Layer 6 of a small transformer language model trained on English Wikipedia (15 layers, counted from 0, width 128).
A neuron's activation on a vector x is GELU(weights . x + bias), where the dot is the dot product.

Input weights of the MLP neurons that the questions are about. A number n stands for (n - 500) times 0.0018.
n14 (bias -0.007): 385 456 599 504 618 618 365 327 378 534 538 638 287 340 496 486 555 735 438 396 721 256 550 545 485 339 493 585 629 522 323 519 504 426 436 576 496 388 573 623 441 405 507 482 692 272 525 531 621 496 678 586 553 376 323 525 422 704 515 475 703 439 489 669 382 410 551 417 661 504 439 414 544 530 422 660 580 419 483 728 332 271 444 147 562 543 719 555 389 592 588 633 558 428 712 429 408 601 217 632 534 621 550 695 455 467 531 124 554 518 418 307 622 415 533 447 497 384 496 550 749 406 697 553 599 515 299 557
n28 (bias -0.012): 374 475 632 450 544 253 378 403 507 493 639 363 442 560 643 711 514 453 481 515 462 500 439 299 626 489 467 549 712 537 435 473 724 536 549 350 612 595 547 470 438 475 529 545 478 549 496 565 493 329 298 200 757 486 522 665 445 500 442 413 427 714 443 292 533 514 467 377 462 504 387 552 438 215 331 552 508 490 623 496 732 470 730 618 622 320 576 486 421 546 617 632 565 432 424 618 472 275 569 660 422 525 788 325 544 586 595 601 543 400 422 246 497 599 714 567 199 408 380 496 747 690 504 388 644 321 424 500
n33 (bias -0.009): 369 481 529 514 350 414 398 338 612 517 509 522 528 411 532 557 506 467 596 494 471 481 584 352 596 476 582 489 550 506 534 397 329 472 455 408 393 539 568 451 408 585 360 460 522 477 405 558 397 517 519 477 579 404 543 621 475 481 672 396 536 565 626 792 430 627 550 543 456 409 454 520 506 480 648 514 601 558 651 506 387 406 347 320 513 446 366 464 344 513 304 586 437 383 481 492 566 627 492 450 701 503 522 736 635 604 601 494 443 465 630 514 450 394 647 650 646 492 323 599 497 463 500 636 563 454 381 573
n141 (bias -0.004): 529 429 224 473 452 623 556 443 532 266 582 242 595 484 422 547 661 377 289 320 422 365 310 593 460 808 416 642 603 708 388 391 525 322 610 664 538 534 523 302 397 425 379 614 512 119 535 496 524 508 312 315 476 622 504 836 313 531 634 515 413 531 512 484 588 570 346 622 653 589 422 632 636 512 739 632 455 269 660 500 480 545 472 421 515 565 579 245 113 527 652 508 433 507 634 681 273 789 547 571 464 550 523 698 572 504 607 454 585 601 392 541 605 400 465 411 478 456 525 638 562 472 620 472 644 181 606 399
n159 (bias -0.027): 394 571 644 483 483 477 441 230 579 403 447 400 294 560 409 633 449 534 734 469 486 579 365 583 462 427 545 539 418 586 590 468 241 364 467 542 549 559 667 588 350 473 473 490 531 475 404 500 667 659 398 393 413 382 517 461 357 517 449 604 446 553 397 486 486 732 486 535 440 531 714 397 698 448 582 500 275 555 650 544 665 351 510 479 453 599 450 251 623 448 352 534 611 433 611 297 549 665 371 784 465 562 341 713 476 513 504 504 566 547 675 427 327 650 422 822 742 428 417 539 510 510 432 493 588 415 541 374
n170 (bias -0.004): 449 375 507 535 324 598 630 560 490 444 534 596 393 355 547 666 636 458 571 461 550 557 500 341 424 608 602 500 474 602 549 404 431 464 587 520 550 521 474 493 627 313 465 569 552 440 373 276 513 517 547 493 573 619 450 437 627 419 464 360 591 497 698 473 510 316 714 523 510 407 194 559 598 557 614 500 760 537 497 650 555 357 427 446 548 657 667 352 622 494 561 425 348 616 593 207 519 207 455 390 536 622 506 451 684 347 547 469 595 707 503 413 408 565 581 576 646 371 369 641 490 320 352 414 396 520 439 471
n213 (bias 0.001): 600 700 410 452 500 563 477 513 503 519 423 531 658 394 810 665 509 401 607 766 420 609 494 484 365 425 538 380 599 678 386 323 641 547 345 721 473 406 332 619 544 478 469 562 621 529 470 370 611 538 557 673 392 620 465 452 569 383 506 503 457 539 546 408 472 421 382 614 377 471 542 400 428 522 594 481 632 488 424 550 552 446 626 464 350 431 494 589 294 449 529 612 466 424 319 623 542 447 689 407 358 443 343 426 503 509 362 464 433 387 465 471 512 391 330 421 745 327 424 473 399 624 509 396 629 497 540 536
n217 (bias -0.015): 539 337 549 541 745 555 383 500 661 486 447 403 383 432 461 426 430 801 318 381 627 495 328 692 552 573 672 673 264 282 332 639 216 387 568 874 369 541 342 740 396 411 365 396 330 451 280 623 982 423 418 533 404 142 490 550 358 435 332 834 655 353 472 294 524 642 387 606 485 716 602 414 609 558 727 681 17 617 795 542 528 558 299 324 561 664 677 523 388 536 412 500 276 540 481 552 590 595 594 533 591 681 546 669 438 500 607 370 587 389 834 201 509 689 313 486 443 657 714 500 255 519 415 529 510 529 439 160
n222 (bias -0.010): 540 598 427 628 448 565 465 449 523 337 482 529 581 542 551 646 569 515 555 397 575 460 570 479 450 616 506 545 436 391 552 383 472 582 480 512 525 569 523 430 649 321 563 422 599 322 378 537 437 470 311 612 414 635 548 284 392 462 715 475 483 577 374 524 436 534 622 467 676 452 458 588 406 545 644 594 524 514 653 471 613 426 565 412 218 568 479 460 642 581 597 453 674 361 523 349 659 521 381 659 663 416 469 471 297 477 554 444 383 531 653 509 483 377 520 470 568 544 429 452 366 455 491 592 322 634 457 457
n234 (bias -0.001): 350 582 339 540 810 569 443 438 584 446 559 485 530 664 267 396 463 323 484 458 508 588 453 400 569 419 573 376 470 519 440 352 452 353 710 691 547 770 310 300 621 392 485 529 489 414 305 670 612 485 870 638 535 398 415 602 473 380 274 572 496 666 429 546 329 710 251 747 543 461 430 443 736 620 610 683 473 413 542 515 459 527 392 244 528 317 575 463 692 750 324 473 522 518 560 462 652 489 470 680 619 631 621 462 595 403 469 448 434 559 538 326 293 280 556 408 479 469 592 591 656 573 569 315 496 496 308 607
n270 (bias -0.010): 491 320 702 424 393 512 710 373 633 307 500 357 553 753 491 488 586 393 478 412 474 343 595 327 492 436 328 260 446 637 582 255 557 368 341 334 400 697 585 534 666 611 219 433 322 423 653 677 508 525 364 550 433 404 783 496 454 578 632 587 554 201 366 605 434 577 496 525 543 369 543 400 325 381 438 567 320 160 535 570 459 639 761 534 465 484 582 484 123 714 650 459 455 539 631 395 749 596 677 492 416 576 701 582 529 691 671 518 484 472 513 678 488 745 718 306 477 722 640 301 565 568 654 226 491 435 718 440
n321 (bias -0.030): 410 520 551 623 660 401 363 513 570 467 741 581 732 555 588 460 581 386 748 611 403 396 560 717 624 691 529 638 226 479 565 465 383 406 367 546 547 518 234 377 521 144 452 610 393 483 253 487 425 475 456 400 567 425 270 764 705 407 606 461 406 404 448 425 479 512 504 425 415 462 580 488 409 689 426 401 466 410 814 394 520 692 612 798 371 460 710 553 568 516 216 258 691 653 423 591 653 703 606 419 512 50 568 643 566 540 415 452 500 472 769 634 550 381 439 237 535 380 582 453 396 483 475 371 585 474 305 648
n323 (bias -0.015): 576 398 371 568 685 386 572 543 540 414 637 500 650 516 466 449 491 452 418 540 625 494 434 506 573 573 448 477 548 390 597 577 631 627 654 441 325 493 708 340 576 545 402 431 403 403 565 478 296 562 550 377 460 448 503 771 549 464 335 517 509 541 559 448 588 353 539 553 544 605 594 268 430 410 400 442 359 448 398 512 413 407 559 532 745 512 497 533 698 604 663 536 548 336 692 561 474 644 437 572 592 471 450 452 506 589 519 242 559 512 381 416 509 500 359 503 557 322 394 529 447 460 503 629 444 250 494 565
n364 (bias -0.009): 529 433 397 168 671 573 354 536 456 225 611 684 303 652 218 410 256 520 429 552 557 438 666 411 633 477 701 627 472 572 481 513 458 655 470 578 576 479 441 360 436 347 469 523 448 799 411 546 589 456 519 472 532 309 532 443 675 343 532 386 282 512 742 731 472 519 686 366 372 597 385 612 548 365 364 741 677 553 511 540 350 638 702 500 389 642 554 457 595 325 422 619 528 478 496 705 386 492 587 496 165 397 686 361 672 672 710 703 179 562 613 419 485 492 796 520 351 536 382 381 570 492 416 476 533 293 575 430
n397 (bias -0.020): 457 537 431 507 236 518 568 519 283 432 396 445 470 592 446 588 541 626 531 646 254 605 744 216 688 583 534 676 783 489 451 815 689 299 518 515 693 681 533 485 578 599 203 646 370 577 384 500 359 390 385 670 443 675 348 668 522 574 507 489 478 591 686 504 384 482 463 397 267 397 396 492 440 466 373 583 589 408 448 612 504 363 462 574 593 324 442 658 461 600 465 504 345 378 625 312 429 308 585 626 538 586 525 563 511 471 465 472 663 726 628 443 384 466 422 405 545 304 528 514 496 549 388 246 411 818 500 576
n416 (bias -0.001): 416 642 319 374 397 591 577 221 554 632 634 292 562 653 717 680 464 576 397 283 806 779 435 495 165 744 636 379 366 658 361 424 590 455 371 463 565 345 465 607 415 544 606 406 522 477 535 397 372 267 409 700 532 353 52 250 635 491 469 830 415 518 562 564 684 596 357 280 570 459 361 464 658 297 464 360 472 376 487 469 522 445 682 425 725 530 519 558 686 552 505 504 442 735 708 486 461 283 661 772 573 409 762 446 613 759 537 471 373 614 577 326 750 784 522 413 277 432 381 470 452 500 180 281 495 378 611 692
n417 (bias -0.015): 479 551 361 410 527 307 537 346 614 479 482 551 500 649 419 392 592 507 522 389 475 523 103 612 524 744 747 440 552 420 452 485 405 452 523 394 560 649 321 536 490 422 524 385 452 362 540 507 496 465 337 364 629 381 489 652 676 507 507 651 397 446 500 385 628 507 617 584 579 353 493 462 403 479 597 708 450 405 532 617 582 384 549 647 436 337 547 537 543 372 514 644 476 362 568 629 598 726 572 486 318 586 634 503 358 473 553 471 533 214 632 486 435 210 445 437 790 604 634 705 497 546 462 385 418 554 476 714
n423 (bias -0.016): 553 623 281 580 473 319 656 289 594 210 637 438 430 524 327 673 674 477 471 579 395 633 626 408 461 462 464 492 668 598 430 356 517 473 721 576 613 437 592 707 617 454 346 425 262 556 523 687 400 333 697 528 416 538 317 508 484 423 380 694 539 603 431 520 645 557 519 468 590 452 359 472 484 564 512 555 544 485 383 492 705 643 822 614 464 443 553 539 484 249 354 785 674 632 369 524 683 389 500 345 425 259 261 438 472 389 605 600 553 561 508 316 456 272 675 536 419 476 190 173 799 516 516 452 443 345 403 508
n453 (bias -0.021): 582 404 664 535 443 566 515 657 504 606 470 426 421 489 651 595 489 808 444 518 749 556 736 657 729 430 355 652 633 493 601 276 591 296 586 415 531 457 334 369 701 585 479 428 338 496 594 526 500 368 479 504 643 417 515 638 417 404 664 596 385 475 405 507 468 483 654 496 118 478 530 641 457 618 651 533 593 634 352 626 311 493 350 507 236 514 384 614 522 331 247 486 379 695 628 453 534 656 368 486 383 393 570 364 413 444 481 301 665 437 533 684 398 460 429 431 561 642 489 597 317 372 529 548 389 463 514 566
n464 (bias -0.004): 451 395 756 553 422 424 542 440 437 329 431 342 407 573 565 646 380 672 107 354 492 580 394 376 306 291 460 440 582 551 607 454 707 746 417 395 519 767 504 757 488 213 357 485 414 500 630 549 508 448 329 675 684 771 596 636 692 488 488 515 453 787 750 452 539 534 570 816 476 552 723 405 508 476 402 409 411 324 738 555 376 572 536 529 493 527 381 496 321 549 524 543 457 463 539 678 620 575 500 683 552 440 626 309 528 527 313 350 504 535 552 528 644 343 656 297 335 270 334 443 419 492 267 540 614 529 512 469
n472 (bias -0.014): 420 550 470 405 533 356 547 544 427 153 594 572 471 120 440 693 586 580 610 581 500 295 504 493 548 468 320 440 518 548 486 527 450 612 479 732 374 170 357 692 616 486 489 556 467 612 426 443 411 459 637 585 441 455 726 545 715 514 547 608 631 482 689 474 376 454 518 348 432 689 684 445 343 604 427 361 771 545 534 562 568 456 589 655 449 567 508 478 312 563 662 482 406 714 496 533 427 357 417 200 419 510 500 811 306 725 477 450 419 632 482 548 486 526 652 459 592 393 573 420 546 325 423 389 485 568 320 383
n522 (bias -0.014): 444 544 471 503 556 579 576 506 291 240 584 644 452 468 430 442 464 635 344 497 483 612 611 345 594 443 446 511 649 588 399 678 280 404 567 543 503 433 555 433 483 444 619 508 511 485 522 570 526 506 413 494 448 579 454 562 511 550 413 468 447 382 301 491 424 420 685 497 491 609 419 332 562 517 551 685 582 497 634 438 400 414 491 564 461 329 497 272 264 508 480 596 542 487 433 548 591 568 371 592 735 693 508 464 503 483 515 542 426 608 537 474 551 647 539 529 555 474 571 538 555 382 378 569 506 397 576 412
n552 (bias -0.027): 309 319 576 681 563 326 701 476 467 416 449 428 457 589 425 523 332 430 389 450 448 510 372 537 524 590 500 445 304 698 594 539 324 570 513 757 331 460 471 410 470 441 559 433 470 418 287 396 408 327 593 419 558 423 609 577 527 414 649 475 550 594 555 554 463 506 430 527 458 558 651 668 447 821 340 426 545 348 500 633 358 656 557 379 562 436 656 612 400 714 648 357 385 456 681 621 608 487 619 500 456 471 474 649 523 523 641 359 737 438 655 408 528 480 609 534 438 429 440 366 539 350 460 612 366 483 308 662
n577 (bias -0.007): 500 519 500 538 575 386 408 493 642 356 544 529 493 622 500 452 533 533 545 665 402 356 757 460 480 443 477 662 622 503 577 420 601 480 547 470 475 408 487 391 714 591 380 469 789 473 324 267 456 473 535 347 574 491 490 626 520 331 513 585 503 455 381 654 286 506 444 393 332 560 402 583 530 389 309 656 259 428 614 690 406 537 570 719 601 475 589 649 490 456 469 290 552 383 383 583 610 639 536 405 413 655 589 402 526 552 476 434 375 362 420 392 460 675 343 677 645 703 351 513 423 470 454 634 571 428 617 618
n578 (bias -0.009): 631 431 615 464 426 414 130 293 689 601 683 449 371 305 595 272 654 625 797 359 672 543 469 575 530 360 511 521 511 440 573 574 473 400 482 458 600 556 376 477 655 496 467 486 526 348 428 465 738 511 504 260 425 599 508 443 370 445 537 716 437 439 638 451 511 367 124 326 481 775 389 239 519 451 648 511 576 394 396 611 581 538 444 581 534 682 577 438 489 429 473 740 489 510 569 306 564 758 456 606 357 375 410 474 481 529 710 614 709 699 392 587 476 511 515 436 438 646 621 550 323 530 437 459 313 504 533 378
n634 (bias -0.011): 596 454 559 662 567 167 366 572 493 532 416 416 659 511 566 552 623 525 533 489 218 621 452 493 493 548 457 260 436 507 400 151 519 617 510 679 749 262 497 507 507 605 580 575 404 537 683 515 431 251 603 583 634 538 297 374 614 321 436 571 525 549 549 467 796 365 504 587 470 536 452 396 411 383 482 690 599 280 573 553 405 442 446 544 665 599 622 528 540 582 500 237 398 473 398 486 402 644 606 437 554 415 507 479 407 580 379 560 486 601 435 216 443 525 451 551 583 435 586 562 799 678 371 395 434 474 595 479
n709 (bias -0.017): 644 564 462 496 512 484 400 583 496 438 550 404 548 466 479 496 480 549 470 753 312 397 546 314 512 469 525 523 480 761 485 551 406 597 527 771 543 579 432 466 678 560 632 496 435 625 149 669 479 356 657 410 603 488 393 566 585 372 637 496 557 274 520 442 423 713 169 566 601 649 337 382 586 504 443 357 378 570 364 464 376 355 657 428 778 375 606 564 492 636 454 646 448 545 520 619 512 545 173 874 463 578 378 706 692 520 655 440 279 448 439 492 293 663 395 438 815 324 380 223 532 409 202 743 328 534 436 307
n747 (bias -0.018): 334 598 456 290 514 699 309 551 593 500 529 434 655 636 416 674 563 589 393 543 342 393 541 294 425 607 647 291 433 614 387 324 436 440 374 445 759 550 517 529 635 609 538 222 585 409 521 696 482 417 534 770 551 459 431 456 280 240 507 469 677 573 594 554 546 583 518 678 426 609 544 457 514 598 521 586 390 615 560 447 236 229 482 511 599 610 393 489 566 497 654 440 620 487 595 636 371 704 507 475 637 449 641 465 596 309 507 598 583 444 511 398 480 414 732 406 530 482 275 473 389 547 496 486 423 444 334 711

Each question shows a token from some text and the vector x that enters the MLP there. A number n stands for (n - 500) times 0.0077.

"anc": 548 251 665 507 314 624 549 383 406 403 789 580 577 571 220 343 370 254 559 470 524 510 266 302 615 295 374 592 331 529 498 598 627 487 511 445 470 549 513 403 463 482 329 384 463 447 493 514 474 746 460 523 314 607 465 425 743 395 468 502 748 508 505 624 760 660 357 586 825 501 778 695 489 473 547 348 785 532 484 593 379 551 242 462 435 440 379 797 583 583 522 312 577 519 299 670 571 155 325 684 274 512 445 617 161 265 352 698 425 718 609 396 502 776 381 554 524 763 566 432 338 474 586 606 587 493 426 511
The most active neuron and its activation: n552, at about 1.4

"3": 555 357 569 556 308 687 528 382 204 370 721 523 373 429 478 428 492 250 580 465 568 499 432 332 596 270 425 412 409 542 348 624 539 558 404 472 462 623 455 391 443 717 587 390 473 433 397 488 447 676 497 540 292 492 497 542 621 314 505 586 728 459 402 499 788 579 446 602 806 499 584 575 664 405 519 416 792 651 560 572 329 622 286 526 681 453 319 790 558 432 414 409 501 539 363 763 441 471 204 740 233 603 408 591 228 261 331 805 359 529 575 395 366 686 358 599 441 842 688 342 348 396 715 463 555 514 652 546
The neuron with the highest activation: n709

" re": 526 230 507 581 301 607 607 406 386 485 760 522 508 552 360 565 516 425 685 455 504 668 468 360 594 333 442 505 425 547 297 544 779 475 367 351 500 620 442 340 366 677 423 185 590 448 421 443 411 549 348 584 251 489 518 470 661 510 418 481 766 610 422 430 773 582 491 530 859 447 633 414 514 476 529 389 811 608 581 606 461 540 209 434 522 529 310 785 522 326 328 413 531 594 395 726 423 477 328 640 218 511 474 573 206 364 314 725 499 587 534 376 414 809 503 421 342 786 559 468 340 434 652 618 663 547 626 487
The neuron with the highest activation: n416

"ac": 428 325 489 533 345 677 642 398 409 526 746 618 596 364 189 464 303 204 597 478 534 505 345 285 687 252 450 514 375 701 458 645 692 426 349 327 453 571 549 438 481 682 420 464 501 309 520 504 393 703 310 550 260 503 451 449 631 440 564 518 843 564 424 453 773 505 407 526 754 609 617 541 525 407 616 464 734 557 580 608 454 582 372 547 416 374 380 793 580 472 461 450 696 620 354 667 511 342 287 612 258 563 398 549 209 284 342 729 400 516 536 337 478 779 394 522 332 830 549 386 282 527 667 676 672 468 491 524
The most active neuron and its activation: n270, at about 0.62

"im": 566 169 496 573 276 585 428 491 269 563 786 568 449 485 293 469 363 245 610 474 504 539 376 402 457 360 398 585 443 586 358 568 639 426 471 432 499 520 544 363 411 807 456 458 490 405 498 544 582 600 392 450 380 591 418 510 689 441 361 436 869 611 422 471 975 541 604 462 834 606 497 600 545 566 517 308 807 441 518 623 406 495 322 488 454 493 418 747 495 496 437 385 562 626 306 789 419 330 286 670 266 551 543 504 381 252 265 611 546 629 446 367 544 597 513 594 343 665 579 345 387 382 641 630 535 361 695 526
The neuron with the highest activation: n141

" b": 540 242 505 552 328 611 469 459 231 492 730 675 476 532 379 500 417 290 721 453 547 484 448 377 647 410 399 560 346 549 462 562 708 471 368 327 473 469 548 324 431 692 446 381 539 381 385 460 481 678 514 519 248 554 420 483 637 358 422 444 656 569 387 473 769 573 510 507 708 361 644 605 666 340 705 470 794 622 392 521 470 560 160 455 693 474 434 809 480 388 450 327 531 543 382 765 514 373 167 656 175 546 489 621 285 305 409 703 376 491 595 262 384 781 454 576 499 801 623 362 522 433 632 574 764 481 581 575
Which three neurons fire most, strongest first? n577, n364, n159

".": 572 231 563 561 218 576 639 501 304 456 748 436 436 418 483 423 529 330 801 512 564 426 372 374 657 418 407 513 404 445 404 578 660 500 444 433 426 508 498 308 437 554 419 211 436 412 447 512 435 662 382 457 320 621 432 524 710 246 544 619 683 603 359 574 747 516 498 524 803 462 697 544 585 514 611 474 768 614 628 626 427 551 266 509 511 495 436 803 484 556 387 354 580 605 368 690 579 399 274 601 143 619 508 497 307 235 336 754 402 449 524 378 459 794 487 647 318 720 699 346 245 348 651 548 599 553 594 539
The neuron with the highest activation: n453

" I": 501 226 522 511 376 650 516 420 402 442 764 568 433 524 380 498 534 411 648 461 527 574 276 302 675 437 370 522 300 573 287 490 724 569 349 370 451 682 548 336 241 649 505 438 567 469 312 436 525 603 422 574 243 567 414 520 702 313 317 484 836 510 387 415 777 553 540 501 773 460 601 430 648 534 643 436 784 612 594 484 465 585 298 444 588 577 376 731 563 567 455 362 654 535 354 747 450 492 227 515 386 602 532 670 274 379 139 811 420 374 571 415 294 575 499 637 392 692 638 343 335 415 716 522 519 535 582 598
The neuron with the highest activation: n234

"es": 614 221 442 525 303 620 634 448 369 517 781 544 453 480 596 380 424 279 669 491 480 575 231 428 685 390 526 558 380 577 249 478 684 499 330 545 484 582 546 539 396 532 449 359 549 386 488 523 505 652 420 538 212 671 460 587 569 369 485 473 695 553 452 375 872 590 719 539 820 517 522 600 574 472 474 456 825 556 560 459 372 537 224 577 449 359 333 782 479 627 389 375 618 508 330 783 546 457 357 717 273 566 390 530 164 213 289 803 491 482 458 363 470 578 519 589 372 638 645 436 298 481 647 521 470 420 515 511
The neuron with the highest activation: n213

"==": 563 169 570 589 222 647 507 510 301 511 747 606 464 457 432 460 506 207 681 480 424 508 403 299 632 286 374 680 360 625 350 441 610 486 375 352 612 483 598 363 497 697 418 313 439 473 458 430 443 689 350 560 340 633 333 414 663 387 500 659 683 543 293 447 712 522 506 615 900 488 641 608 651 430 591 469 711 684 522 662 440 562 246 426 549 489 434 744 554 499 393 402 595 663 484 765 559 390 258 537 170 500 578 608 316 371 424 721 455 419 599 241 476 585 339 610 337 753 708 462 270 471 582 576 539 561 512 527
Which two neurons fire most, strongest first? n453, n222

" c": 499 258 519 571 300 611 519 540 264 511 707 562 554 458 441 450 429 252 712 456 507 487 322 336 638 427 433 567 396 539 329 598 679 366 414 343 514 427 577 329 445 676 345 288 537 499 414 455 498 580 457 535 281 557 455 448 707 394 518 376 731 659 417 554 808 532 544 611 775 410 497 508 523 468 558 386 780 605 481 489 381 520 137 436 636 485 446 775 534 455 454 379 591 572 510 709 537 504 278 616 207 584 543 555 188 227 438 726 442 516 578 318 347 833 527 618 474 794 633 326 284 406 656 622 727 405 625 576
Which three neurons fire most, strongest first? n33, n170, n747

" e": 533 258 498 655 179 594 594 522 342 542 654 560 512 568 444 534 408 400 682 489 450 588 366 316 630 266 449 549 430 596 310 542 754 483 314 332 484 456 536 436 426 664 522 218 541 520 462 480 407 538 375 562 452 546 370 499 606 449 453 374 829 484 354 486 739 644 491 542 740 420 530 522 567 534 521 397 896 639 603 492 398 564 313 486 596 617 433 748 416 506 438 327 462 539 345 823 437 551 248 690 244 669 495 534 192 289 328 659 529 483 587 341 344 650 490 540 322 667 579 357 281 483 675 599 654 647 582 522
The neuron with the highest activation: n747

"et": 676 306 612 498 284 660 569 441 331 381 687 471 425 451 349 440 447 244 624 531 595 527 243 272 576 354 474 455 274 640 385 526 648 514 482 445 385 493 480 430 494 570 476 390 479 433 479 510 553 701 399 489 238 565 351 545 641 427 482 464 853 627 483 466 793 407 511 546 858 572 623 638 462 522 533 445 805 644 469 570 376 550 266 539 465 418 341 813 530 556 390 398 552 605 392 837 493 374 255 702 273 657 470 508 151 339 325 737 537 396 522 404 435 673 347 620 432 723 616 496 271 505 664 508 536 458 510 625
The neuron with the highest activation: n552

"or": 615 258 510 504 440 577 529 540 301 500 767 536 477 473 331 471 515 272 671 518 512 553 168 404 613 267 358 459 265 522 311 475 692 539 417 372 471 454 519 415 552 674 446 497 561 405 381 467 527 668 432 516 201 516 463 518 695 264 325 440 765 565 516 616 809 579 504 567 701 588 654 566 458 529 548 590 745 569 601 601 303 562 367 513 447 332 486 835 661 533 198 242 638 639 287 795 579 432 333 671 228 552 428 490 230 265 358 685 519 464 561 382 443 659 532 566 388 680 709 362 384 500 518 694 551 493 570 524
The neuron with the highest activation: n234

"8": 508 342 648 538 337 650 449 468 173 443 780 589 389 491 470 457 417 258 618 454 556 430 321 338 579 365 426 467 403 536 302 680 555 540 354 392 546 541 494 368 516 722 520 412 481 403 368 463 470 698 526 575 282 531 454 480 650 271 449 591 691 479 387 562 780 551 439 573 763 476 611 615 614 482 512 438 785 618 485 604 409 584 247 542 700 478 419 784 560 600 418 322 541 583 320 773 474 487 178 720 208 521 487 568 218 260 288 718 315 513 608 426 388 686 349 718 492 787 650 295 382 468 685 439 612 491 610 501
The neuron with the highest activation: n709

"4": 558 311 600 537 327 559 566 410 336 390 768 594 327 493 530 448 444 227 653 520 557 473 327 407 508 314 341 500 374 556 392 624 607 455 387 395 478 509 563 336 454 706 526 460 421 460 459 435 529 623 474 518 361 610 511 571 718 388 508 634 654 471 372 446 813 490 519 617 863 470 567 590 546 383 553 422 850 606 563 666 388 623 246 554 643 496 338 740 497 474 422 363 536 554 331 761 533 416 221 651 216 560 442 546 175 293 289 734 342 564 608 320 365 579 382 677 423 779 721 366 387 337 681 430 625 513 689 419
The most active neuron and its activation: n472, at about 0.51

" ex": 548 196 560 678 263 569 575 423 364 485 770 643 399 456 362 536 477 326 649 533 467 624 286 156 716 363 438 518 339 653 371 489 742 499 405 356 465 530 459 372 497 659 467 272 527 480 415 449 373 622 340 634 351 544 525 379 634 465 503 445 742 595 388 440 798 552 553 506 794 590 556 595 482 577 545 342 781 669 431 479 395 573 354 426 554 538 378 709 439 525 326 504 540 593 368 795 464 370 285 658 267 498 517 455 168 400 377 673 515 547 590 266 318 742 468 479 541 781 543 352 320 462 682 561 657 537 655 572
Which three neurons fire most, strongest first? n222, n270, n423

"v": 648 355 547 520 411 701 510 371 341 446 765 564 398 610 360 416 472 271 612 467 583 534 441 386 593 383 424 552 373 523 401 545 666 502 446 340 506 490 468 302 409 673 367 394 489 482 450 521 467 689 491 528 103 612 430 558 695 338 345 489 720 536 569 424 839 413 507 512 969 515 703 554 530 455 610 384 839 548 593 581 424 426 265 535 537 455 409 796 509 488 543 416 638 657 314 756 561 279 295 665 256 422 351 621 194 229 323 737 526 537 456 314 467 587 466 561 341 628 615 432 333 555 631 483 585 447 519 580
The neuron with the highest activation: n423

"-": 544 251 509 570 300 702 540 552 306 538 663 631 532 539 309 506 304 358 755 459 417 608 421 352 735 327 458 533 343 575 312 564 649 467 303 267 470 484 477 317 330 586 456 317 580 545 524 477 455 641 397 511 332 602 367 519 560 368 416 554 773 575 389 585 728 507 555 536 682 597 670 455 378 479 696 458 847 742 567 602 419 474 253 557 609 501 319 814 472 502 361 389 605 522 269 867 518 444 300 619 342 630 607 616 220 394 364 645 427 400 653 414 312 560 395 550 308 689 557 415 368 499 596 493 642 483 633 400
The most active neuron and its activation: n522, at about 0.93

" m": 620 177 545 639 286 561 541 415 245 533 722 569 473 468 484 469 343 346 718 586 457 493 353 340 662 400 512 533 380 623 377 657 749 462 422 336 555 516 526 377 483 645 470 250 535 464 333 427 460 564 470 505 317 704 391 467 673 483 440 461 704 574 392 463 876 484 563 453 889 453 615 526 476 396 618 368 799 712 519 683 485 543 154 467 600 513 416 709 462 459 371 358 508 599 369 705 555 382 271 678 125 608 558 558 316 210 383 674 458 492 658 312 422 585 539 501 368 663 626 348 391 435 606 531 627 455 582 533
The most active neuron and its activation: n170, at about 1.1

" l": 528 241 530 636 295 552 591 452 345 440 687 567 411 473 457 493 421 267 614 509 450 520 357 280 671 366 429 508 390 558 384 641 770 396 397 320 523 493 567 293 478 648 413 285 529 452 544 413 361 501 429 646 390 530 482 488 690 434 438 441 723 423 423 313 755 507 566 602 822 554 633 593 598 453 622 541 852 640 515 606 569 487 120 477 622 552 413 743 478 481 453 342 499 466 456 754 491 440 264 715 209 647 468 496 198 185 451 702 470 515 677 329 348 589 489 524 417 765 671 417 298 472 625 503 662 555 720 438
Which three neurons fire most, strongest first? n397, n170, n522

"25": 644 277 673 574 310 573 572 523 286 471 689 512 448 443 567 526 412 308 670 467 462 411 299 405 569 336 381 497 345 601 370 570 635 528 351 254 459 472 466 307 509 638 562 426 466 436 447 511 543 766 526 553 343 568 448 535 704 408 446 608 637 494 347 534 795 525 411 433 803 440 592 627 512 348 442 442 787 662 586 638 366 647 216 524 661 503 361 806 590 607 330 391 547 608 332 765 515 468 293 666 185 592 453 524 265 246 276 736 393 502 565 331 399 672 355 705 379 806 607 389 321 382 720 424 562 514 604 577
The neuron with the highest activation: n577

" but": 462 165 568 475 406 608 528 483 293 571 743 504 425 476 448 493 466 290 791 406 509 440 357 275 603 408 378 527 385 534 479 610 696 472 440 488 414 555 490 365 442 491 428 217 544 344 449 555 496 633 377 464 321 584 306 554 735 386 502 498 736 490 338 537 716 658 455 417 796 475 585 588 601 660 475 436 800 689 584 478 500 542 357 534 437 609 421 882 482 613 328 327 550 626 312 771 487 466 156 580 243 621 503 544 184 343 391 726 380 493 579 388 340 671 536 548 387 775 608 339 382 423 593 545 596 497 634 649
Which two neurons fire most, strongest first? n321, n222

"5": 585 349 531 500 358 555 553 403 264 388 769 587 360 564 511 408 417 237 609 491 586 479 332 380 524 327 434 502 356 561 330 665 593 455 401 440 566 493 554 286 420 750 555 491 461 502 400 419 595 639 454 541 298 591 476 582 731 379 423 637 663 457 399 494 808 441 522 575 843 474 619 585 554 368 532 452 861 655 483 622 413 570 227 539 626 468 405 738 522 432 462 319 558 629 313 749 527 413 198 637 230 604 509 564 203 316 277 760 368 488 544 348 397 586 390 659 403 810 685 341 428 323 641 456 603 548 657 440
The most active neuron and its activation: n522, at about 1.1

"om": 695 147 583 602 328 631 478 404 395 488 681 576 442 543 311 474 480 405 614 431 375 480 392 376 541 277 339 627 399 589 397 500 723 607 414 406 407 577 351 382 283 629 543 438 460 416 501 528 365 618 320 496 314 554 382 452 633 531 390 489 813 587 430 465 944 515 514 490 834 625 712 528 534 507 464 323 756 631 614 656 421 546 348 551 531 446 471 858 376 562 431 426 587 683 382 725 540 215 263 674 253 532 464 517 288 304 168 610 551 498 548 366 503 675 557 638 310 568 597 501 299 502 635 543 570 450 599 534
The neuron with the highest activation: n464

"s": 600 278 490 530 257 663 433 546 373 494 841 470 390 445 414 475 514 325 704 382 475 583 329 393 724 346 422 570 389 548 295 535 700 420 392 541 440 466 579 348 388 545 430 392 511 392 544 547 435 651 466 504 175 601 512 440 634 306 492 501 799 462 423 527 808 662 649 464 802 492 602 497 492 452 471 461 840 581 657 493 423 568 341 479 493 353 512 775 490 512 335 277 669 597 415 799 502 418 313 579 233 457 545 467 245 225 350 811 400 519 579 354 439 739 487 584 487 695 536 340 330 532 660 530 530 468 610 531
The neuron with the highest activation: n364